Layer 2 of a small transformer language model trained on English Wikipedia (9 layers, counted from 0, width 128).
A neuron's activation on a vector x is SiLU(weights . x + bias), where the dot is the dot product.
The model reads these tokens: " rel" "ig" "ious" " c" "and" "id"

The vector x that enters this layer's MLP at each token. A number n stands for (n - 500) times 0.013.
0 " rel": 407,571,528,351,539,457,742,421,492,367,485,747,429,594,343,450,566,463,549,622,646,645,436,535,596,418,643,452,547,549,543,535,430,489,400,651,587,627,579,649,506,412,500,665,474,506,483,666,412,572,484,639,437,429,537,451,604,543,446,487,417,399,739,557,535,531,548,470,406,299,665,537,572,379,648,455,647,577,304,319,510,674,498,578,702,462,278,441,495,510,499,612,507,611,641,623,532,546,592,620,717,309,617,468,490,564,462,347,524,422,514,500,518,349,465,468,693,451,396,568,525,575,429,710,541,639,660,559
1 "ig": 443,558,425,235,526,481,524,450,387,371,435,532,417,729,490,482,538,492,624,608,548,557,480,580,349,401,715,212,440,573,638,524,574,466,285,491,553,733,789,482,433,349,543,694,410,552,451,667,612,435,484,657,398,334,491,504,700,593,418,384,411,481,762,492,467,551,631,441,588,458,596,560,512,335,581,483,715,654,323,455,475,525,509,663,494,526,491,401,545,547,579,491,576,566,578,521,455,635,580,533,692,424,631,518,508,501,640,449,492,344,444,415,452,311,429,469,606,462,576,480,584,576,345,663,478,516,452,626
2 "ious": 456,598,472,214,642,441,600,411,333,383,412,491,336,562,514,476,666,504,331,512,478,457,484,522,556,507,557,328,536,651,568,675,469,489,578,587,546,638,750,617,380,540,668,440,645,502,521,669,371,492,662,668,349,377,353,497,562,533,449,404,521,375,568,502,617,579,699,501,377,238,468,535,450,474,505,461,576,521,403,304,492,590,304,504,465,461,591,579,540,477,440,714,484,382,548,583,564,694,524,584,626,474,519,578,570,676,465,427,626,471,400,425,495,167,450,472,440,335,508,513,539,559,252,574,693,467,585,632
3 " c": 396,420,638,317,586,477,713,486,323,421,425,591,566,483,472,484,702,484,544,587,491,644,497,608,548,425,525,400,488,529,576,666,345,525,578,568,569,716,691,599,358,478,448,514,633,649,537,741,396,542,628,627,336,520,326,474,559,660,514,398,516,348,417,576,508,485,582,398,626,372,434,438,549,337,577,410,441,593,473,406,503,692,482,601,595,434,516,420,530,632,540,661,527,432,480,625,509,634,500,403,566,342,542,431,469,597,372,582,714,250,529,538,298,241,456,436,505,652,505,527,576,602,318,661,651,603,611,553
4 "and": 410,389,660,257,568,454,630,520,489,432,270,459,592,419,428,582,534,439,492,564,298,509,478,542,551,404,669,336,317,478,431,674,567,611,482,534,581,659,974,489,506,480,657,586,631,507,558,703,466,484,590,587,296,450,451,485,369,617,469,386,509,340,559,537,377,461,527,427,491,595,474,461,544,636,587,521,440,685,520,435,593,638,440,601,536,471,538,398,641,440,525,603,591,577,441,513,489,523,405,540,567,559,566,500,657,700,496,642,616,317,370,558,351,196,517,563,546,572,488,684,576,652,651,754,632,424,529,560
5 "id": 436,440,631,232,404,588,507,318,350,316,266,464,500,553,616,502,574,443,594,486,350,630,550,467,552,385,516,394,473,509,674,647,473,552,639,578,561,644,875,375,264,569,563,603,683,506,571,858,459,547,706,631,382,437,413,539,519,638,450,402,630,452,548,463,392,505,559,521,470,412,450,408,431,673,615,563,552,666,484,461,516,528,325,570,555,488,420,577,591,703,475,546,473,395,501,468,350,606,559,570,548,468,603,551,413,418,436,538,645,372,470,569,418,367,561,572,526,543,461,677,518,455,555,594,714,477,566,493

Each question shows the input weights of one neuron of the MLP. A number n stands for (n - 500) times 0.0012.

n236 (bias -0.212): 533,399,477,556,693,485,342,521,462,432,445,469,591,726,355,503,483,369,591,447,474,596,535,512,488,477,520,494,650,503,240,422,408,509,584,497,736,494,354,697,521,684,436,434,497,424,355,401,344,511,374,545,465,332,575,485,660,366,491,469,590,545,427,604,500,545,433,473,444,621,350,662,589,521,500,528,620,440,536,536,630,491,530,522,606,617,521,730,517,636,497,658,431,539,554,302,467,429,544,609,592,575,597,577,589,522,482,342,494,555,399,414,592,576,573,416,635,488,628,425,518,396,339,565,611,533,287,492
On which token does it fire most? 0 " rel"

n213 (bias -0.074): 450,552,564,397,386,335,444,561,431,559,603,472,472,494,533,488,611,579,459,590,537,530,480,586,615,503,761,639,319,529,601,577,509,578,335,460,547,428,441,407,599,565,581,650,450,488,605,475,388,319,601,587,486,428,494,654,526,518,371,545,568,394,500,440,589,320,464,434,576,619,653,523,611,362,512,377,503,551,429,547,394,538,459,538,407,313,518,554,648,384,726,298,333,563,497,465,494,465,466,393,434,658,515,517,453,459,521,600,579,486,446,474,637,503,485,443,401,621,695,429,470,453,588,477,569,269,599,286
On which token does it fire most, and how strongly? 4 "and", at about 1.1

n134 (bias -0.137): 462,430,665,528,482,413,617,442,603,326,446,511,562,628,533,491,636,765,535,585,404,503,400,483,479,480,537,503,470,632,448,627,456,564,603,518,358,577,449,414,521,488,440,465,400,479,477,450,512,644,487,620,517,494,591,410,377,482,414,539,562,701,546,520,537,346,530,485,588,776,648,497,456,512,651,353,546,565,609,382,568,430,453,486,491,553,322,472,452,438,558,304,562,378,583,603,423,439,288,364,415,542,632,503,444,606,512,356,288,440,417,509,476,497,515,477,514,385,660,432,428,533,758,517,373,335,506,570
On which two tokens does it fire most, strongest first? 4 "and", 1 "ig"

n176 (bias -0.160): 615,465,530,572,530,659,415,641,455,577,485,463,537,417,558,561,614,519,528,497,584,667,532,505,566,612,433,568,390,415,469,392,459,422,582,546,541,585,629,656,385,411,517,481,626,436,427,464,437,384,594,633,508,548,611,663,353,400,529,518,585,526,460,593,505,420,550,550,301,595,476,535,530,522,565,546,446,583,576,492,460,535,473,510,392,511,400,392,518,494,482,575,547,595,392,753,396,563,583,492,480,434,508,362,465,584,416,505,454,428,558,356,450,587,494,617,816,717,380,374,450,415,634,603,492,347,508,434
On which token does it fire most? 4 "and"

n364 (bias -0.238): 404,529,628,419,527,461,351,575,584,475,591,603,369,472,413,413,529,478,550,481,531,612,459,481,421,654,455,495,493,444,541,661,371,396,480,451,488,529,471,455,450,441,545,370,480,530,493,535,377,479,549,556,500,385,540,540,428,647,615,416,606,640,500,483,507,572,678,445,541,474,604,448,593,615,487,495,514,594,516,515,438,481,617,593,522,364,681,564,500,624,493,495,531,545,468,628,338,381,421,443,479,383,448,323,661,441,555,384,375,526,481,463,484,524,450,519,623,559,617,573,525,384,605,577,409,480,450,477
On which token does it fire most? 1 "ig"

n202 (bias -0.177): 585,629,660,518,565,571,458,442,582,476,452,534,826,457,417,467,425,620,702,358,784,433,522,563,438,627,548,441,224,467,422,562,464,378,526,585,526,459,423,563,383,516,374,477,581,500,526,448,484,503,512,447,361,370,446,513,427,447,611,460,710,460,389,393,490,536,663,543,494,440,591,655,820,555,523,494,500,521,467,464,434,432,487,684,581,461,306,635,500,480,663,516,528,520,454,500,562,584,684,428,555,540,507,346,636,464,363,435,401,322,614,691,375,714,527,377,522,526,475,466,302,469,425,538,427,540,209,554
On which two tokens does it fire most, strongest first? 3 " c", 0 " rel"

n296 (bias -0.157): 466,444,414,516,522,386,503,606,569,389,607,476,508,503,586,560,432,523,492,402,489,354,525,461,452,572,571,587,412,548,691,483,573,550,523,588,536,588,549,391,532,343,621,492,432,463,458,452,503,361,314,355,311,365,686,457,450,523,343,266,338,580,597,470,541,531,468,477,472,432,557,393,408,452,570,500,503,459,620,503,560,402,447,547,492,605,469,522,355,517,377,447,549,503,457,548,511,531,571,481,342,566,276,369,373,495,283,514,364,385,514,489,461,555,572,404,778,497,459,367,471,532,421,542,503,253,397,479
On which token does it fire most? 1 "ig"

n457 (bias -0.199): 355,471,565,273,474,494,516,393,407,509,512,506,503,584,450,520,692,553,418,520,506,555,538,625,497,674,352,766,404,427,418,483,690,685,648,538,617,696,291,443,584,540,406,428,605,530,461,494,649,449,488,425,567,581,535,524,371,423,445,522,589,456,532,385,336,517,611,604,366,659,567,487,451,655,608,497,247,539,567,428,510,676,673,414,399,414,370,633,513,420,229,568,614,587,683,434,335,529,442,294,531,627,453,546,697,430,743,487,460,490,446,471,374,477,503,650,562,622,519,696,463,335,424,442,452,624,452,530
On which token does it fire most, and how strongly? 4 "and", at about 0.89

n62 (bias -0.180): 466,525,528,565,605,590,540,480,617,653,648,582,546,524,590,555,526,551,518,506,544,385,420,494,646,611,325,552,417,323,358,563,517,419,566,636,500,497,518,379,430,252,488,594,676,483,489,503,471,442,670,598,497,567,439,541,358,538,489,399,434,389,480,555,655,635,474,526,316,337,426,580,209,204,494,484,410,469,452,329,378,421,452,394,441,583,428,577,345,540,443,584,585,480,586,457,489,557,400,448,575,552,622,514,560,450,550,326,455,528,492,565,638,558,500,506,478,557,478,366,431,551,449,424,405,483,473,513
On which token does it fire most, and how strongly? 2 "ious", at about 1.6

n287 (bias -0.174): 500,677,525,446,418,415,411,500,376,552,597,588,376,467,429,309,426,538,550,658,598,441,608,565,385,354,438,580,580,618,437,375,630,506,602,450,585,292,575,481,520,551,757,564,557,519,412,560,558,650,422,394,376,607,460,536,668,685,394,354,397,491,528,642,401,599,152,694,386,509,543,534,497,672,363,344,572,593,476,618,444,459,614,388,475,474,532,638,406,654,572,478,525,409,416,404,385,649,515,540,560,461,494,487,567,527,435,564,529,720,633,665,590,536,451,404,412,551,658,503,781,470,443,604,413,506,408,409
On which token does it fire most? 1 "ig"

n261 (bias -0.186): 500,526,513,678,319,474,431,689,477,674,473,582,557,447,433,591,402,517,512,608,642,367,400,635,593,458,574,497,453,543,521,636,418,672,675,404,480,571,467,453,443,633,655,484,507,796,529,612,507,424,554,553,593,507,388,486,429,483,677,368,520,447,445,427,468,404,395,681,507,692,525,417,605,487,544,479,523,639,735,609,423,543,441,374,500,164,577,665,632,487,484,373,516,534,367,603,483,618,545,262,756,610,560,536,493,414,277,500,689,513,503,448,374,665,405,551,507,696,465,535,520,600,579,347,351,534,560,436
On which three tokens does it fire most, strongest first? 3 " c", 4 "and", 5 "id"